Layer 7 of a small transformer language model trained on English Wikipedia (16 layers, counted from 0, width 64). Numbers have three digits each and are written without spaces.
A neuron's activation on a vector x is SiLU(gate . x) times (in . x), where the dot is the dot product.

Input weights of the MLP neurons that the questions are about. A number n stands for (n - 500) times 0.0012.
n3 gate: 573499130753509678664530453725703322439851621625505534678494339366548483371554450533480387544662727646371475624586642400481461488388601390291857429427408568657343573631708455435444486563428372
n6 gate: 444809453567498681551547164397441650737437454725481644572572536475437233361598310806729611721400554725525385528506603241419311475533471451482372510506583456470463518581461289515596469470596384
n16 gate: 804439562714336546389346645760489603931493390440569577442235375702440282684588613628365424531407657425486391450636576773298585293492444388448512609556679605411589482364472579435538292505516375
n39 gate: 717474476259454331618588435453441643405491460510463439328374404586477387450512583211869565372551313731224417481369563539745465469569566538590607383240671333433583397701313317527344672412666577
n44 gate: 427422468659215586533625540530181449493542235538483367736467363459647227472374336303769525383404548620421377582634570478496590659281504346643772820675461468596621332478456350304584558542612597
n52 gate: 563571625723565679555571433560437684469427374393398618422255450529648573542306391735598461595452602527471459709475321470465724313573407479539509595679547656366468552405593462301368323634307260
n54 gate: 329485467403375573574341292442325425604290426640497614390471511423387656391448477444449156413674482495578218499491457390551413317398519540481414282288575335417294578668408506481660498537342446
n60 gate: 520564440613377658165446532389329420566559426507483789739692399257150401260446492536584420382271259648463639487718605733449314619585440603908366446779457498545483461634693327398331207390399582
n63 gate: 247224319425571425755321522491359104482551348639586440773586514611392450639695445465367592408502559383519429374436491337543713598454738431565783342334578522503299636534451444410514536286711309
n69 gate: 561852779692328508484433804610695467474464279619513272275494536582445414578678523601550575431655573772487326402604634567695632344628459311392809345249400608372490369642510396358346453801521374
n71 gate: 651728538418562225631434745538761371563411562717741618404379659599410439704505676395568381712514386516491518290314645293720377395814682741594438407548511674438516710182357503438644735764289501
n76 gate: 496720643585383447429513899450567497694414794556584424642447806540163456485454128523382636261358566524425350638431643313389422388248379323540222669436685370449515408412447550607470627409546354
n100 gate: 377212175437327607474445507540378719513687566291405500534446548344581322592403254289609532340433562382395466732632649601310541457414736208546471592630566520542299595321644385451563488592513480
n110 gate: 412307547436335411401252564591597634457478451435652343525481622373530515477341333752409420568378424210598497511301570494370569300815119523687492527438623731704466506458347737481476609742279273
n115 gate: 505402344566401462330456640580508404578634291782323731277361260545462246745511556561409570573489591324335499255414550565298604612430742411302323612670541733363531533587514467279245366340800335
n118 gate: 208675502710647608479359530678343344604373410448247498575276757345502631502417560321693372445559550589474548622597369534546572388608424255162643454586245539468503455718317265544537283415380592
n128 gate: 536406655433375584632628540326487543345653532606829716573513711686739717451507255525537561761592481559358210551438610297590331480643425209570290465363886316600466489610338660622684745668429393
n134 gate: 964436663306460549490340641591402524366256702642709446499511629661520489613111726475622527778230232763351207488300490442641496363687591452618558399407640415618486333363411769578417573584737253
n137 gate: 445620411351386454669783579316292662558500424255513328480590632660500507426576485500553461218471565413411562518233686539858475288179454532768457432560616597591625368601412273342426398692428481
n138 gate: 572429665396544302456413410595659582747477482598423703604641405651276296716200612089404535359269571481473361632567419411649526628365655221284645688705634398624639456608511668579678627329687643
n148 gate: 535571643468384821609528383557447723435426342251523462304341675585655598460431619545403563556400240432484330660435415717793257535716348564281499347540496571543487540554531449728506500628446637
n151 gate: 542567750338609557548580540649693771384425613386430366268450722618725553588382546324551474447599535524589618477553357548351617427663498425601342410410451553667695699565048509470456410503503382
n152 gate: 810439492245625403614419578266288342580615429582579625362632463608351564643673451698574608455449386429636457536305424543657361525606516714713429634361661369528420585662175506581737583442565425
n153 gate: 398482525259450497523543389502705490222201311541778711414534478573419685533512256832304282358363435563431290367525555516677429534330400533559502471406130421743499725689169317273583846640581467
n154 gate: 543343588620631543338447483337555546345488402297239634532440600573486442503601329618238707644370442598257524421543617677662507670396530496628666473688488273436406503359554437638526515382589277
n156 gate: 429656564630315736460531496631466700495527323263382398708351621491343658337405406656524399247486525462483676549416544523649543418332546591386476331640624473670678522366577508583361513477432366
n158 gate: 662750683543385258289353613475526422644648311639443487499515529558363503601398286529571583434590485439871360428666670401651579408409411417469421508297487534281398685273777521451504557445733541
n168 gate: 567589322593525473557450712531298602526588604530579609385557507542364416590495480621551525480452388383641449526349380373451820359470480628543312687405619662276519583478426308608552272661529455
n174 gate: 318368364423473397260582362444640473183588555441560847638515682423617537391739317614125654650203257236330388566344588482462494247829571268603508479591328426278618856342537733543135574735495375
n175 gate: 798587749428686529453440732441553374561615414450636596346511187454508426500411572366541612946224543520505586408557650447259348546574445353478376370641278432266679632371412633543506533447554337
n177 gate: 363579318739189605127703482735422409536232569749444348213756397542702542479508469409570427355394482715597429711737652625358479587692312592588310635534524453612210404692610466461450375451474722
n182 gate: 546566464394325579399391776348355406484665502507551532526392319508765362548644743436621382380455668261592416624445464267582591391372836336586654367463368660700577347245661242492343484691338434
n3 in: 472501299103332392506619607595414527457485454306168390617667517477497503477529383306504429331472494589341624745573432454409460624317557349457711670485485230510594593675594540482743428379433558
n6 in: 672663643517600395435471466488409374467525365560425426728496467346339702426514786446475505698431348550648493481551522504715536481463448294555483490403492456497552536478512738722545699735543512
n16 in: 448322433461259461766319474310224498441443535586601521525382420468697416594304482540393683551240304415725484417490425348499598487515452365873540517433330432825523393380375341453480150734646557
n39 in: 325315652515381491566285450314433657519763380391447598523453283412538411621456299437728749227459289541255415518432531620415277451599389483556466642606542450436476314699229596497367578371511542
n44 in: 628613541440444506501295541551491279561523467487497498624561410546560429525448769506539510467533500479631401660829548429419448357618454567283618487478425580614576305625674516345681670209578329
n52 in: 568582429413498654513650453563455341412528600674508517516446497314686768454445515500247435827379620281543530629474563441314468367455369189442416246634381458377418514620518601481659499528426429
n54 in: 784653463392387432545362315380518443361496400405421530585524655432487574622499533384646301568393297531416345696470460666582311287611448512573432695467531413619420470480485476648459652715505570
n60 in: 796292262398357342449340612378726344554640454434572438486489296592603314265254384518519518328485366313339406592571304574406703425372586559772606582673475458858381627498558358454521595381437454
n63 in: 491495602254379384585586415604824606279592278688580609788504681723564345432603464472483381522574513575558271496534720390691543650473531341577485558372375256835289432317513339416452689576484617
n69 in: 476535586539537282474414592379321499358359565351470295794576395240412377647615590383450545365645372394599619477479380324626463515504405496729652671405391328517419485451614259497397627515467258
n71 in: 388615460435341238296582454575490363633528554437464198427565431416482439520522376377500354380397217561609472569316444250417424490418275677232504435579287306283316428374517560375635552369543265
n76 in: 454419593664525354651389393458598686507601505401594303481338579569519467519342475551492400618539271477275523606543473360478577537538664438575320512382656602549407426313547779494554594420324475
n100 in: 163519495410630273468617614685365552373531761673534537554376512534489430472686361580406701436511617653376451299368585680463497556273492388474469263604532469188725786675628573513360595439384322
n110 in: 498537453322667585631382563378485436243512538278488622425533458484349448376508513562440632588573558596266432448495433677503441360522731412348422514461502433537397453467743386532567497520336610
n115 in: 565650331633478519401413564620436725741551446319235525469309508164449249507454787442651466435316537407434726450507378554529644378706607356676492531554418597256513535425693259250552619393493378
n118 in: 353553693597432479556440512274738340583658475805418519459385592612528392710336400444408502526591512707475383277730320429496559363565367263398449601291639434623454736626326572444683529653361353
n128 in: 595597434580554577486442715690429313404482449458368385525631375314372319608655501661750462557697346484301480528532398469340322651425541468408654540361390490400533525715584514363252425310457598
n134 in: 558535405438572473581641466408575606574578636515408757528389518351486146574431682590430540173707685239543538549461618523183311928308850593264423428529432378301682466397641412308604399492550532
n137 in: 573463612476669652666509473466481525393560488456294545524529687669496564582656364447318470586540377494484728648478830501379622776362781561469505483489505269541345453608625430610671488568561786
n138 in: 441444123315495416383496483629584346586339632408335468471498325513489505454563446705732524401873592374270620660644503527563554548516552796498470506432482275342491521516689459439462139595476501
n148 in: 412463530485544561330631423560520422548453533429558560496549393473493526503428334386616313423616603715404367511626452200466438496398590418671583627482609621623287397360677395298468465485597549
n151 in: 571163367400629428448445561591434325542694365479457476557536660462588623440660457320521349525243419352565664743287214551510348456644476852455292378565504618474416417625377558640581609326347566
n152 in: 482536341264510617394642484484311602275496479359495576584720513375761500419439697585451441299528359509322505628505554215466505510732384438567462792598427650656367639404431602492605633547523521
n153 in: 377334720476697404635476423197383430680503405344388686523267366688477676601610682414240568621475400251480635682452334408558720265693459619484850364228585762404669370493574339408383579589654481
n154 in: 587482538681520543353542573404549497457471526389290504569333466528462626723481495365432603403627436519246616550523374301528502471483481258651762434488542667504878418697647437511543454490716354
n156 in: 566717486727367441540507612477334394582626418623501590675380494431379435254533491602613542530641556616516368513530399482434622438394672504431432599533601536570578549442453379505547577525636466
n158 in: 244352408722554517499570258486546421496257462415601248555458454465390456462645571399294463437476572661563403252454554540677698366332382500549390349816340391549516503639679619655406547485525504
n168 in: 536451449461355456633404719598613365292514441524696400352527668603446598414504614606300339613587449459470352428310390544371466391575353818321351537267484632370348536585227439536398406619441518
n174 in: 301534649315602399485294722475423378195355578264608468823513503585559726428538196328284691571576487497613447657277240314463463276316622512591796626558527444354853534428513632445234634428316542
n175 in: 337489471300451559496413470435511356547592570665309556512621637674521473497406394631396374433421350462371434588399426706592640362583516689691320693512726278808511339490746472628484475801434544
n177 in: 495455662517622383381425674589206734525545463523287488663091293571488460546414539455301520485487550306330627486420506629477373734263601281598460426771400382483597454553418545568441484295488508
n182 in: 603476382393289508326545652331560417350724474520678513399247621552455400409822159524366536291467603548602453532531587860587445543767366716729343574451466631680197533454689520427624365462586452

Each question shows a token from some text and the vector x that enters the MLP there. A number n stands for (n - 500) times 0.0079.

"ter": 366548302514407564392437406477327657415566506355611426434527489606263547684488670646601543536446585474380564430849374664537620333521596580320467473432602286557283472381615556356711415587368524
Which neuron lights up most? n174

"t": 534468517668533558396495466438671358411632544422305410613338379517627542564558663620536755385503473348606624481702392726463451365245478502492502707440534249488545482462515677483784525596486568
Which neuron fires most, and how strongly? n154, at about 1.1

"ta": 336648682583378360462364272480472504389528302288596539393559489592427518382432490870672590514744514699349519284678436418427368567499321509508464615455632568603437444554625485438587471548531534
Which neuron lights up most? n128

" ": 658472446483504436509364447457307824499725468607435115654512352496416526483528431576400526582761583429482523403471338511526547449553439460425436421489449434602508497484565517364734298556550532
Which neuron lights up most? n16

"es": 435566544477548312530458445420288490448527594217542420676289510683613507685662499565452180528667384496451681303488342415452599281329379729357339452595572529567481483439364493589608526217404424
Which neuron lights up most? n151

"ative": 332479503748380509403425571480595531387628330541494498521875374517432382382611605541399582570515619597314472316604540664517577335220385503423456516393592668670403425366648538622675555322429496
Which neuron lights up most? n158

"an": 519362512600418380635280543513431553358459425435650435559456233550361469475555820473387586426579542600316632580571485690585446369513366475511315451432481524605353501441591529518845480589516388
Which neuron fires most, and how strongly? n16, at about 1.3

"w": 337542853555375509415568417545609438563600377396518627553572508374522460389368570646339507543610501401431735527465162532335767291442469415364489479420293323510441381627430407364572472553569330
Which neuron lights up most? n118

" me": 574512675463593262567325434360279445540782502655354316585559478337387504590534453675438330395586352445282650382394621621340686490576414459502556333493421479415514444320535479706618522643484688
Which neuron lights up most? n148

" qu": 435543783371614428441380608522296576507664627421338525740528493467600368433450343661437630658769544589309670502613355475687567459519614536593373352451173469470513507403449588534615454591466686
Which neuron lights up most? n174

" develop": 416618604458411408604551447550467774399505558491661355568526420485488316608579415736664591408499643490334551350459439661407654388617579446293404432433470590467367476425584484756692402358352632
Which neuron lights up most? n100

" sp": 440657624470469412554519403387184667589685445395547293494459420457572392514472319902437347461646521372498373550567417556463524292405579432506457422485364565398453482623508542598683528572455687
The three highest activations, in order: n52, n156, n110

"s": 450537572513369332538280408355409516418630600509457560611403470438519470420531659532391382497481508516634648273501314503514543225352450582396380499432709389786364479481715550540820519375502493
The three highest activations, in order: n54, n156, n158

"y": 430503469407458406411411575497297424468922403526569390697571367521531388484620648597559538571499514552556688528501509633490582345408446566527288372579503426548595625339662466517783641595401491
Which neuron lights up most? n182

"ee": 498611443584384408449315532442482594605431564427699493555472341586468598475694526535476664690580467562298582266593418485349605439462443444268499718564506473560409510284423577572887451591381425
Which neuron lights up most? n71

"ar": 682570473589542512555353487424276462443565311313605419580549512634355405489557728640484509603479650570541518556766596775667630479382485453480469566411708528599478486497518615461865532539487615
Which neuron lights up most? n44

" ch": 525367629424534395545196540428306605493605652401316277608384649451457450600527394738536517461634593300292551524414480368476580533565554466436389190403382275427508513347449371506626560479488707
The three highest activations, in order: n76, n100, n110

"ed": 425460613610447657512517518540411804272607451437549409572560373361571409423650549699656567350538664523485540394398413667632672423334375488440301709359461473449303486555661448595582672316463638
Which neuron lights up most? n156

"d": 444491683507427572496493371457390794159630464430478441522583337495519352638665590699680487402405716576546523419333389591636576495370318534557422709438503469385425458313472382490562577365470594
The two highest activations, in order: n39, n152

" the": 447444479387301364179508428497526644377534639653597520545687443425216448441481455548509510510479499451356549542400324474504656490615442505405515462383378545372571208457678461561798562492544466
Which neuron lights up most? n138

"ia": 453563444587395273495212497442518485452562362483544379609484477494525487479515758527544741702644408653415604372586519592512458418486360563397314536558596476676460426331767402584803473561431480
The two highest activations, in order: n158, n110

"a": 577509530448458454527412490505399328384357426405437242497498322450404468293477625604300788488732457737438683501622475454446445447421391584552468648609713411592535470386444517549798493537557565
The three highest activations, in order: n152, n44, n154

"gre": 364482488653584392539193310397129595232568537374518412532453577702464638522454542741472385348718568380253445443345329371394651417617536416469506431523422510446490464296497604473483521565471651
The three highest activations, in order: n174, n110, n168

"x": 418413560403454569550356605675542652282479484452577231493463270514438379619548728643680592535626482390556577440393318471528481427395564511518444397460726470546381521687365457700735462471462631
The three highest activations, in order: n168, n39, n151

"k": 475530488536161416571298438369374621242569446492366442398551439459510459349521674583540511512510503397399522449566253626471476338575372567430441527398546392570435690480579394480753577486502690
Which neuron lights up most? n54

"p": 494529565679364396561643305484364409345662696537307457460434319401618432570569553692438453411619633297705470512647596535501611363515523655616519499404615397626375535548500421598822481620481666
Which neuron fires most, and how strongly? n182, at about 1.3

"ent": 479521663588353501549476365323530673251716475507484487461631389588464404405586600677577676450361452533354521334524436587641500390209496553430545469289471558603349390352369482513681640693385581
Which neuron lights up most? n39

"in": 628427539543512426527547303369626380261494570505474434611405351596403359392377506467484623520648536461427822592318347655395824526506577595443379646573386302642366467445435674394630474346620390
Which neuron lights up most? n138

"m": 436540525543555266487332302482530498322725373442194663420445470586386289446406664552352551477399589388536514615558350295555635430427467478442359539308668438642581481450454528558723492420616494
Which neuron lights up most? n115

"==": 452422477498468408562515545582614448313602665702500396677677545655412520405221358581487561514694594425555512269458303410449486261338449373453283365534432543626537314417575307482644588353379501
The three highest activations, in order: n76, n63, n110

"all": 378533573507658472504476284442597459302443474126502385643554493422570504680590656689421566488297400423405532410445174469509694345520473577431352604435431467387473613646463442402589549676668599
The two highest activations, in order: n153, n174

" one": 307473475497349398501606230423561686595626561460449351612648382461322495541510521637410607579447628445481574405206370638408570396540357518474674562528490581304437459285492446609805493474616544
Which neuron lights up most? n128

"o": 386523515495522377428641333448313607423363427265530389391290473258685636384649653637499527427850484569550572483402627341353686517395452656436391450634574460636545395587500578471552472602649676
Which neuron lights up most? n137

"mit": 488672504547556476434437377524616478275488370596565431292556518759408442496462590668639490401554440329433810499644331734436653371300323500477682495234440440543600638493517520512525425611317486
Which neuron lights up most? n153

" as": 514545583356362414388413380420419674448640647597542459871624554384551345378425559675552505615633697638457630394512527438476551417500268632290492557442401405409506442462687396509663413355365494
The two highest activations, in order: n3, n153

" type": 246476594521373341432458376430307712535674623555528387523544487473584411463516466710596520543656503313467566273464512644407555430469517442333286573526723488429426520579604575659744351492334654
Which neuron lights up most? n100

"ing": 480592721568340598532335384408465638472650605436352499530473444329488537449646701558555584674622535524409666222512407741436681360388432402403499621332501353654265574496601413525695563497432490
The three highest activations, in order: n118, n69, n174

" do": 546623586446507289623312342475366660291629694600619486532612487611366502667455406675534446503547476525467677589411326352277615593387295665367339347472549510363528475322696590531661394453494729
Which neuron lights up most? n168

" during": 523612619598503510488425356440590673329692579491514465660614465331523347530339463524474518416555592691604497422377478670475626310562346460265584524274318495469372185455640487516658605413566670
Which neuron lights up most? n69

" time": 409527525449386425426301318406255739314736561440554414525414421433516477397524476519523405704409610383447551255610566591345662426246303387421458619346551368413578480456500402645618446267588691
Which neuron fires most, and how strongly? n100, at about 1.2